Layer 4 of a small transformer language model trained on English Wikipedia (11 layers, counted from 0, width 64).
A neuron's activation on a vector x is GELU(weights . x), where the dot is the dot product.

Input weights of the MLP neurons that the questions are about. A number n stands for (n - 500) times 0.0031.
n14: 384 539 418 408 312 679 684 491 464 455 254 660 646 496 448 595 859 523 444 312 454 398 619 618 214 300 424 508 515 333 439 246 708 647 402 468 417 517 452 607 699 549 350 189 706 397 647 656 659 536 557 217 637 520 420 470 510 423 480 674 681 555 361 696
n24: 655 636 528 323 511 524 465 512 425 664 502 320 495 493 469 314 298 298 469 422 683 512 491 442 661 436 555 500 471 346 412 583 477 770 652 347 623 502 391 596 299 616 443 470 503 577 371 310 468 428 473 401 473 583 589 366 502 844 696 423 735 568 365 604
n27: 631 493 540 400 517 634 622 669 556 332 667 444 424 577 451 618 400 437 484 497 375 582 521 686 420 352 597 465 452 294 530 600 514 575 649 391 554 591 169 626 426 644 414 422 527 568 532 635 529 587 743 325 347 346 572 258 434 554 594 328 672 569 245 541
n38: 402 518 672 609 397 500 302 671 455 575 485 424 500 522 749 497 279 494 281 553 485 509 585 744 580 383 548 598 598 405 398 580 583 570 297 582 445 549 359 330 383 696 210 345 353 466 794 507 393 236 626 726 495 391 605 610 544 564 491 470 536 498 563 545
n40: 375 620 262 335 461 680 460 633 460 539 583 362 619 427 566 763 478 982 177 680 521 638 662 514 514 717 450 590 474 354 420 291 674 175 354 355 672 573 410 528 692 548 394 297 404 282 535 424 489 494 668 502 320 583 436 394 753 186 438 667 660 628 407 542
n41: 398 387 406 520 554 531 704 779 421 467 487 378 621 557 483 468 499 425 469 425 498 545 476 409 536 556 415 665 469 591 405 609 478 409 508 300 605 502 538 569 413 645 375 505 463 587 549 482 548 575 382 607 526 592 632 405 491 510 517 502 402 403 392 526
n43: 523 394 385 394 452 623 357 558 464 614 266 369 470 676 628 509 492 500 560 547 410 517 316 223 468 405 568 701 583 629 471 432 637 718 636 631 500 464 315 481 474 396 268 488 526 599 479 436 563 643 486 343 653 356 566 648 520 411 694 405 510 445 605 592
n47: 359 537 410 664 605 632 222 465 423 682 396 328 369 347 540 416 474 470 593 654 617 447 250 475 315 444 557 575 631 344 505 593 729 303 473 546 433 531 624 676 892 685 687 421 400 592 366 380 341 569 486 743 577 444 484 653 368 486 559 443 772 348 257 329
n49: 224 330 411 527 696 523 402 68 525 447 738 490 530 609 402 518 492 440 292 355 418 404 549 611 537 214 519 766 492 538 368 647 644 332 515 241 581 573 434 672 776 758 689 404 468 595 653 393 465 448 369 702 467 437 629 310 484 600 451 412 504 521 555 573
n51: 434 508 515 644 424 515 440 639 583 588 532 514 511 653 331 531 658 649 563 479 542 652 594 337 476 460 339 630 426 531 731 550 423 420 391 502 600 514 437 403 443 469 424 520 456 418 720 511 356 352 501 470 493 524 482 550 342 398 434 507 329 712 326 516
n57: 469 468 332 228 399 457 431 627 474 558 794 357 362 455 439 421 565 526 402 450 522 556 483 598 506 450 425 704 797 455 354 697 433 667 680 186 441 639 698 589 510 726 400 409 368 583 514 665 812 456 582 392 514 553 459 340 453 599 479 278 467 348 330 608
n58: 420 264 700 785 477 706 525 493 445 423 642 539 341 543 605 359 604 700 234 649 731 472 488 551 379 498 296 655 521 167 496 413 589 386 424 651 395 504 545 517 332 607 551 792 474 527 502 367 600 410 410 411 495 309 512 407 729 683 473 590 295 637 364 446
n59: 626 330 520 298 404 470 375 358 365 581 713 429 411 613 463 511 266 675 573 480 456 426 430 558 529 714 722 530 456 553 457 516 504 333 649 322 619 581 633 707 825 538 469 674 602 491 624 434 333 583 455 409 610 237 408 563 467 366 406 419 731 412 401 472
n60: 312 537 788 364 363 640 367 244 645 541 567 414 778 461 528 574 593 484 591 588 373 198 465 798 699 403 568 784 213 636 693 427 659 269 396 250 553 605 439 509 482 517 669 426 607 802 502 435 653 590 510 542 574 428 247 33 474 281 603 409 392 461 560 603
n61: 582 457 557 611 586 495 371 636 538 640 438 531 408 465 557 423 513 487 565 528 478 372 475 527 427 412 714 350 592 534 536 337 747 379 389 548 255 570 383 484 626 343 600 480 397 638 279 823 476 518 275 392 504 510 543 477 626 596 607 554 438 435 546 445
n63: 671 367 446 504 391 618 433 646 462 582 456 466 399 543 488 385 521 599 581 556 519 572 550 458 539 509 360 422 376 653 605 625 513 505 592 274 502 559 461 613 450 579 573 479 422 600 407 444 361 415 501 598 515 601 488 407 533 387 367 534 501 646 475 564
n67: 410 690 603 285 709 560 428 525 549 382 546 389 528 771 485 455 689 625 509 412 587 497 220 583 602 495 287 341 494 646 490 460 457 542 185 222 360 380 840 722 210 352 503 961 173 734 468 407 404 536 443 612 453 344 438 516 681 623 887 485 501 391 325 442
n76: 409 330 594 658 929 119 946 715 725 581 278 762 648 321 732 296 353 213 459 418 134 274 695 613 541 311 676 445 442 467 256 944 961 569 453 360 730 46 601 514 264 487 98 436 390 665 699 680 167 397 562 412 557 247 676 484 609 544 668 707 66 960 330 208
n84: 749 387 433 227 527 385 427 665 447 510 402 484 371 696 580 639 474 519 345 578 295 747 618 546 433 645 431 626 652 441 297 381 406 692 515 388 485 632 631 441 403 516 373 668 555 540 586 274 581 514 516 554 428 373 553 472 494 626 453 368 555 495 470 401
n85: 543 483 645 442 495 497 370 577 722 513 585 505 703 416 530 555 204 601 645 695 280 241 615 247 839 209 478 551 325 438 263 454 333 323 740 629 449 454 372 605 506 676 531 567 206 530 427 663 609 608 697 463 344 417 708 578 296 464 819 323 427 529 670 494
n86: 501 549 487 351 295 480 549 526 482 534 263 469 548 600 569 677 413 626 541 265 439 638 679 351 278 369 263 517 454 413 597 480 680 621 460 648 582 721 480 472 595 460 328 273 439 583 768 561 558 402 501 558 485 372 534 751 446 350 493 482 670 485 508 558
n95: 502 553 495 541 442 494 471 408 372 471 387 338 623 393 700 225 477 657 437 451 437 637 567 395 601 359 683 463 718 385 514 338 799 541 459 423 322 712 295 748 666 539 770 422 644 522 304 492 398 419 388 758 548 619 422 421 560 402 394 548 410 514 430 547
n99: 575 521 523 508 356 473 543 441 265 520 397 505 474 492 559 497 539 542 202 421 375 629 456 495 454 605 497 553 291 506 421 378 495 510 527 442 564 590 568 486 452 553 609 482 407 612 580 464 459 701 389 596 646 540 567 520 448 397 705 584 528 371 618 466
n105: 453 453 152 569 665 351 691 983 483 244 427 472 833 227 664 572 409 449 449 655 440 91 754 472 222 763 892 588 516 383 603 781 517 518 437 530 740 266 376 96 386 495 330 517 425 311 693 427 131 729 698 355 412 219 645 630 292 578 712 484 517 306 677 840
n106: 617 484 464 544 320 658 423 434 529 434 643 502 532 403 420 474 316 510 335 615 433 554 518 597 367 341 416 556 445 674 499 660 553 590 411 382 660 527 555 601 577 600 416 757 430 375 493 508 388 508 550 590 362 374 400 377 491 569 481 465 661 505 503 704
n108: 412 484 525 663 605 364 599 344 620 542 661 453 382 506 344 530 550 737 620 658 557 568 549 364 365 369 476 610 760 500 547 335 442 173 669 633 591 421 382 556 290 459 327 695 651 464 342 742 375 539 359 553 488 443 547 325 388 408 676 497 578 420 391 421
n110: 382 801 193 227 463 592 626 454 393 329 470 458 537 758 327 473 429 807 661 496 756 495 389 712 357 556 457 478 553 541 612 567 565 526 406 366 633 749 597 566 498 339 647 435 337 499 404 303 681 541 442 493 530 336 550 425 539 245 622 495 638 485 442 388
n111: 304 689 319 452 734 369 343 660 551 597 485 614 614 535 440 409 516 480 616 614 575 311 451 575 524 290 191 668 564 451 325 726 724 658 490 619 701 481 477 524 381 458 514 486 360 577 567 681 197 514 459 322 323 310 717 692 555 521 664 376 418 498 344 290
n114: 410 563 490 386 531 595 576 652 289 325 370 412 544 649 513 389 633 622 451 457 486 621 469 205 326 535 545 709 486 266 464 691 424 699 356 545 633 453 576 549 415 284 508 600 485 598 612 539 420 590 660 545 344 330 466 432 617 489 406 381 524 622 696 713
n120: 585 380 375 552 367 516 494 546 596 535 303 424 638 470 799 913 459 448 502 482 617 459 458 558 569 586 619 473 388 395 590 357 426 628 208 479 514 565 481 306 604 646 296 711 287 582 443 589 368 358 504 377 480 533 575 185 642 746 600 448 405 406 416 531
n122: 859 577 538 94 610 677 659 507 636 357 776 473 217 693 530 465 527 404 463 694 409 668 462 734 560 593 435 656 290 579 379 373 510 601 418 452 643 580 359 351 449 423 633 354 516 470 387 565 524 269 498 144 410 350 613 628 623 499 616 437 477 429 451 477
n125: 379 380 435 502 677 321 722 347 452 461 605 429 517 378 609 395 394 604 408 503 353 830 672 535 517 493 487 619 555 528 355 636 718 299 587 475 381 470 481 605 620 634 566 624 505 549 360 682 498 578 564 503 320 411 537 358 668 464 381 275 407 481 416 332

Each question shows a token from some text and the vector x that enters the MLP there. A number n stands for (n - 500) times 0.0084.

" get": 602 477 553 495 820 484 477 573 609 490 392 528 453 510 428 350 537 595 357 373 549 504 118 533 588 360 434 412 579 680 638 475 395 479 492 540 530 583 401 446 450 634 524 587 551 360 661 594 673 643 473 567 384 345 455 509 636 463 203 400 461 563 399 674
Which neuron fires most, and how strongly? n67, at about 3.1

" several": 692 437 509 459 790 392 412 664 554 574 339 515 415 503 525 308 448 547 393 372 524 423 123 474 536 402 542 397 441 648 598 502 436 452 539 547 539 617 485 429 541 701 566 514 593 393 498 561 645 637 568 563 417 364 453 531 694 406 151 465 495 600 570 590
Which of these neurons fires most? n63

" standard": 657 552 493 459 725 476 470 631 576 650 391 561 481 404 466 343 504 552 348 405 436 454 104 448 517 426 522 512 469 629 582 580 418 459 473 637 476 601 508 335 570 661 499 474 571 403 538 574 704 689 580 685 379 495 316 480 579 409 189 388 502 601 395 619
Which of these neurons fires most? n47

" His": 568 517 493 455 799 362 492 668 556 645 447 472 446 504 441 413 520 653 343 447 448 523 101 434 518 385 361 434 416 671 592 412 423 486 616 587 668 600 446 399 443 702 523 486 587 350 555 536 724 617 434 575 358 362 410 464 642 516 283 595 522 526 534 554
Which neuron fires most, and how strongly? n40, at about 1.8

" various": 667 540 518 459 833 435 433 726 561 598 347 488 413 458 497 347 461 591 357 374 573 364 193 425 564 442 507 396 437 669 563 426 416 441 509 553 580 631 511 407 541 672 537 495 631 405 492 568 712 584 537 551 460 315 401 493 659 406 190 456 494 600 492 625
Which neuron fires most, and how strongly? n63, at about 1.7

"!": 441 482 453 492 761 445 599 473 573 678 425 504 426 515 479 356 532 610 359 325 500 464 80 544 529 477 436 408 486 656 554 431 396 588 441 787 477 604 516 431 526 614 472 435 645 397 522 633 639 603 501 491 280 458 433 537 629 437 254 512 501 514 569 682
Which neuron fires most, and how strongly? n14, at about 2.1

"s": 567 564 435 467 743 475 360 560 614 624 462 462 439 562 450 311 360 547 363 392 575 449 83 560 550 470 579 380 528 649 540 438 440 577 517 717 533 659 459 391 460 647 445 556 533 388 603 479 554 591 497 654 362 454 382 519 673 382 224 477 439 580 566 675
Which neuron fires most, and how strongly? n38, at about 3.4

" the": 683 482 478 493 791 374 509 808 505 572 445 503 495 410 454 389 579 596 468 375 482 438 90 434 547 441 429 453 389 642 590 441 417 422 591 607 540 644 483 360 445 684 542 452 606 366 567 558 649 603 497 679 435 435 375 500 557 574 212 494 438 494 517 523
Which three neurons fire most, strongest first? n41, n63, n51

" local": 672 583 531 445 777 378 462 699 621 619 405 528 399 462 510 366 505 580 432 357 488 346 155 432 577 403 479 445 444 649 546 557 440 430 530 635 551 615 547 355 586 686 521 437 653 392 433 541 704 599 509 636 399 397 430 470 612 393 264 336 451 582 422 637
Which three neurons fire most, strongest first? n57, n47, n63

" elements": 638 552 467 474 777 469 511 557 585 599 305 523 479 411 482 334 447 570 382 331 508 403 148 459 439 459 509 439 466 696 584 555 502 463 476 686 539 604 431 441 474 671 513 540 643 503 488 502 665 628 541 672 426 412 371 395 738 397 254 339 444 553 493 663
Which of these neurons fires most? n114

" new": 697 535 492 513 775 424 520 636 594 567 429 541 417 470 503 352 528 586 402 425 517 411 92 368 563 394 477 461 427 626 609 543 427 448 525 621 477 643 466 401 533 651 483 504 635 418 478 542 703 637 555 673 398 421 361 528 603 436 188 351 500 534 392 609
Which neuron fires most, and how strongly? n47, at about 1.8

" Let": 579 451 540 525 708 402 572 640 626 620 312 458 501 548 450 410 557 600 486 341 508 546 77 476 558 346 351 434 447 630 605 514 338 590 522 739 567 539 394 470 457 626 553 470 655 367 604 505 645 531 523 627 371 461 347 500 594 352 270 484 505 549 447 628
Which of these neurons fires most? n51

" is": 580 539 455 537 801 532 435 541 594 586 426 483 519 441 445 321 447 551 285 333 499 459 135 487 520 433 474 446 574 602 617 407 429 483 536 652 548 636 416 328 411 715 558 518 613 378 653 532 726 666 431 625 411 413 402 476 616 558 260 455 396 535 533 623
Which three neurons fire most, strongest first? n58, n49, n95

" (": 717 561 459 436 835 454 486 591 571 612 502 407 506 546 512 428 486 395 355 343 527 499 139 438 566 342 524 341 512 487 558 472 431 549 561 748 579 702 471 291 539 626 489 450 515 418 555 524 596 530 501 550 409 546 319 443 594 583 272 429 477 552 453 697
Which of these neurons fires most? n24

" Andrew": 495 609 464 487 831 300 460 587 588 666 362 539 443 491 524 457 452 548 414 371 486 405 137 518 567 429 399 428 517 591 539 426 369 589 510 793 576 660 554 405 468 662 478 481 609 407 573 473 684 613 490 557 320 462 425 616 551 342 259 493 481 506 501 577
Which three neurons fire most, strongest first? n111, n86, n43

"o": 545 470 447 483 771 442 576 573 557 495 394 580 427 486 400 336 490 507 448 401 540 417 85 501 549 433 477 406 542 656 650 527 430 528 532 727 510 629 461 504 540 702 482 437 561 401 455 507 579 637 605 623 421 508 441 460 654 354 187 273 555 562 480 661
Which two neurons fire most, strongest first? n47, n114

" ===\n": 541 557 456 529 887 390 496 623 527 541 394 522 518 447 482 412 398 610 280 349 527 428 158 475 447 430 602 437 396 644 480 488 461 520 475 624 656 710 538 282 473 725 472 443 613 447 549 567 628 451 506 607 346 386 397 492 668 500 370 521 478 430 606 624
Which three neurons fire most, strongest first? n105, n38, n114

" and": 747 534 417 490 764 417 398 689 539 572 355 490 400 414 461 267 474 570 365 419 564 586 134 561 569 384 448 340 537 600 517 438 383 510 505 590 566 704 563 381 534 715 486 463 531 405 526 566 617 629 535 618 387 469 395 559 581 548 229 414 470 525 526 632
Which neuron fires most, and how strongly? n57, at about 3.3

" soldiers": 619 561 499 519 798 389 385 501 636 612 383 577 447 516 503 362 370 538 422 344 515 395 121 522 478 414 561 467 481 665 490 483 434 539 529 638 485 648 445 423 533 663 418 597 554 464 551 525 649 715 549 591 330 402 445 492 613 398 188 357 492 542 543 689
Which of these neurons fires most? n43

" However": 626 515 478 426 808 398 427 586 533 632 437 499 485 513 431 238 506 598 304 431 537 493 122 434 445 433 431 481 376 618 502 466 436 594 541 620 613 629 464 404 416 716 568 607 587 362 533 633 697 587 394 604 413 389 424 533 592 452 252 574 485 478 593 629
Which neuron fires most, and how strongly? n114, at about 2.8

" judge": 612 610 516 460 788 408 400 588 624 633 326 561 500 509 497 395 530 614 411 347 458 349 191 438 530 366 493 422 456 640 541 527 428 525 470 672 504 640 443 367 480 764 490 553 570 408 521 534 643 640 582 641 362 496 405 542 612 366 247 297 414 534 494 647
Which two neurons fire most, strongest first? n85, n43

" at": 705 491 496 469 815 460 469 721 618 610 395 459 469 602 466 342 490 607 484 324 533 474 179 539 584 356 521 393 519 580 613 434 387 644 471 553 564 604 479 421 403 662 486 374 598 334 672 481 537 582 496 510 378 577 372 552 572 483 169 399 435 574 425 609
Which of these neurons fires most? n51

" witness": 579 585 537 499 740 451 357 577 617 655 320 550 470 507 538 399 485 601 383 349 507 390 195 447 496 310 532 446 521 680 556 488 345 578 468 648 421 688 562 355 450 665 510 652 617 348 534 527 659 600 499 537 365 472 424 495 667 364 232 381 484 537 484 707
Which three neurons fire most, strongest first? n43, n114, n106

",": 667 579 449 437 878 346 494 581 606 598 382 568 489 433 548 352 381 543 308 355 548 495 128 582 476 424 528 408 500 544 457 454 460 509 532 669 620 634 462 330 474 685 466 448 580 395 522 557 653 545 498 571 406 343 388 556 648 543 345 451 423 542 566 646
Which three neurons fire most, strongest first? n76, n38, n122

"ing": 561 513 503 522 745 411 528 628 498 576 421 457 396 463 417 260 429 605 392 336 577 498 54 378 534 472 514 499 393 693 615 452 338 490 517 635 565 653 478 454 471 735 537 500 676 393 484 562 597 597 509 643 363 456 384 517 670 384 400 428 539 579 525 618
Which of these neurons fires most? n114

".": 559 550 419 471 775 444 453 547 605 623 423 509 461 474 497 414 411 616 293 374 546 478 83 648 553 439 462 381 398 656 563 415 357 507 457 759 595 663 548 311 420 649 485 485 607 422 530 624 528 567 486 519 322 446 436 524 579 534 296 550 479 533 609 651
Which of these neurons fires most? n38

" of": 747 565 472 526 814 417 500 717 594 607 362 475 423 455 512 293 450 555 445 374 543 390 148 527 517 411 506 465 472 610 580 483 407 466 552 627 657 652 430 361 452 720 465 380 677 395 522 510 581 526 454 575 399 463 358 535 664 445 310 413 400 545 513 615
Which two neurons fire most, strongest first? n122, n63

" Do": 581 521 548 570 719 480 503 567 585 610 333 551 532 554 416 405 476 569 372 337 562 512 107 489 499 384 368 427 514 646 680 529 359 564 543 691 597 585 377 457 524 648 500 474 651 353 477 487 680 566 495 556 361 472 458 448 642 273 233 450 481 581 437 669
Which three neurons fire most, strongest first? n51, n63, n43

"-": 607 589 520 515 760 358 513 696 558 557 454 537 542 407 397 372 469 549 296 306 418 487 108 463 523 550 342 502 371 718 551 413 412 498 521 699 599 706 535 334 531 697 572 442 593 420 543 523 601 618 340 603 432 423 370 540 564 483 403 577 439 482 540 565
Which neuron fires most, and how strongly? n99, at about 3.4

" The": 665 474 447 506 769 413 574 726 598 664 394 456 465 481 461 465 640 669 452 371 516 463 113 453 555 381 447 447 342 595 608 507 381 478 539 708 569 652 368 396 470 573 484 441 630 389 487 460 737 532 567 581 361 443 430 434 563 451 215 496 505 566 523 496
Which two neurons fire most, strongest first? n51, n63

" find": 644 511 517 436 829 417 428 633 592 579 422 541 424 507 470 281 488 568 333 344 566 488 169 479 557 362 503 335 506 707 590 423 398 538 410 592 580 640 529 464 513 649 465 579 560 463 609 464 646 578 518 625 405 360 376 564 672 471 324 358 449 572 340 654
Which neuron fires most, and how strongly? n67, at about 5.9

" you": 586 467 521 491 772 448 485 521 620 639 398 527 444 561 466 434 548 567 387 303 540 397 36 488 538 420 410 398 553 615 553 458 434 610 654 614 472 567 438 443 486 681 509 628 604 373 597 562 630 574 518 581 324 471 427 437 570 488 237 374 471 506 472 709
Which two neurons fire most, strongest first? n57, n43

"As": 565 560 461 420 769 372 566 603 517 623 401 404 545 501 335 293 428 551 311 366 413 517 96 498 626 481 442 459 421 608 580 406 386 558 487 706 576 599 464 399 378 670 652 564 564 398 578 538 597 601 347 648 453 525 448 519 643 429 328 610 482 568 580 584
Which neuron fires most, and how strongly? n99, at about 2.7

" hundred": 690 481 515 431 742 394 501 555 626 619 342 489 377 537 532 316 433 594 407 349 542 397 78 494 527 412 590 465 465 645 574 577 438 469 596 569 464 646 499 391 575 710 519 502 615 390 504 536 612 631 538 565 311 376 414 520 682 426 245 448 464 564 506 600
Which neuron fires most, and how strongly? n59, at about 2.9

" forced": 668 492 604 536 841 362 358 581 593 528 380 585 396 489 500 355 443 529 408 376 468 483 99 493 482 400 510 446 457 702 547 491 371 499 496 592 555 646 489 403 457 654 537 562 610 466 614 609 662 603 436 558 374 332 392 563 639 407 300 425 489 614 459 626
Which of these neurons fires most? n61

" leading": 616 510 477 514 741 427 382 624 539 597 383 556 448 476 501 300 435 627 301 378 521 466 98 484 587 441 473 435 444 717 524 448 401 489 480 563 511 601 504 350 385 629 575 613 584 414 623 633 682 659 459 545 384 349 405 600 637 458 227 513 538 597 564 596
Which of these neurons fires most? n67

" Conservative": 557 633 521 451 703 344 503 617 647 649 312 536 414 447 489 470 563 635 471 324 512 368 204 364 548 441 544 458 384 669 540 568 362 475 616 653 518 625 425 378 547 743 515 460 618 423 465 483 715 594 533 600 267 405 447 469 671 393 275 392 376 567 522 608
Which neuron fires most, and how strongly? n85, at about 2.6

"oy": 553 575 488 495 751 428 489 541 578 517 439 563 422 541 405 358 512 584 433 413 517 440 109 454 484 336 488 493 520 680 627 487 336 537 631 738 538 625 402 415 477 718 455 552 668 424 416 536 640 622 526 604 305 529 355 482 533 396 278 390 602 485 420 694
Which of these neurons fires most? n108

"ines": 572 634 374 505 781 431 426 554 608 723 379 529 374 576 477 288 401 609 337 362 564 481 128 517 490 442 543 392 507 641 596 414 410 563 493 604 512 639 530 411 446 603 493 537 591 380 544 497 642 586 480 616 369 402 369 551 722 458 247 459 502 559 505 628
Which of these neurons fires most? n110

" Robert": 553 692 448 475 774 343 456 605 619 690 317 533 469 441 514 468 484 607 434 347 514 389 149 525 493 424 425 496 458 613 502 498 363 535 532 788 593 628 407 310 445 668 550 476 628 388 546 369 720 622 517 560 345 523 461 500 581 391 314 493 425 540 485 558
Which three neurons fire most, strongest first? n111, n43, n110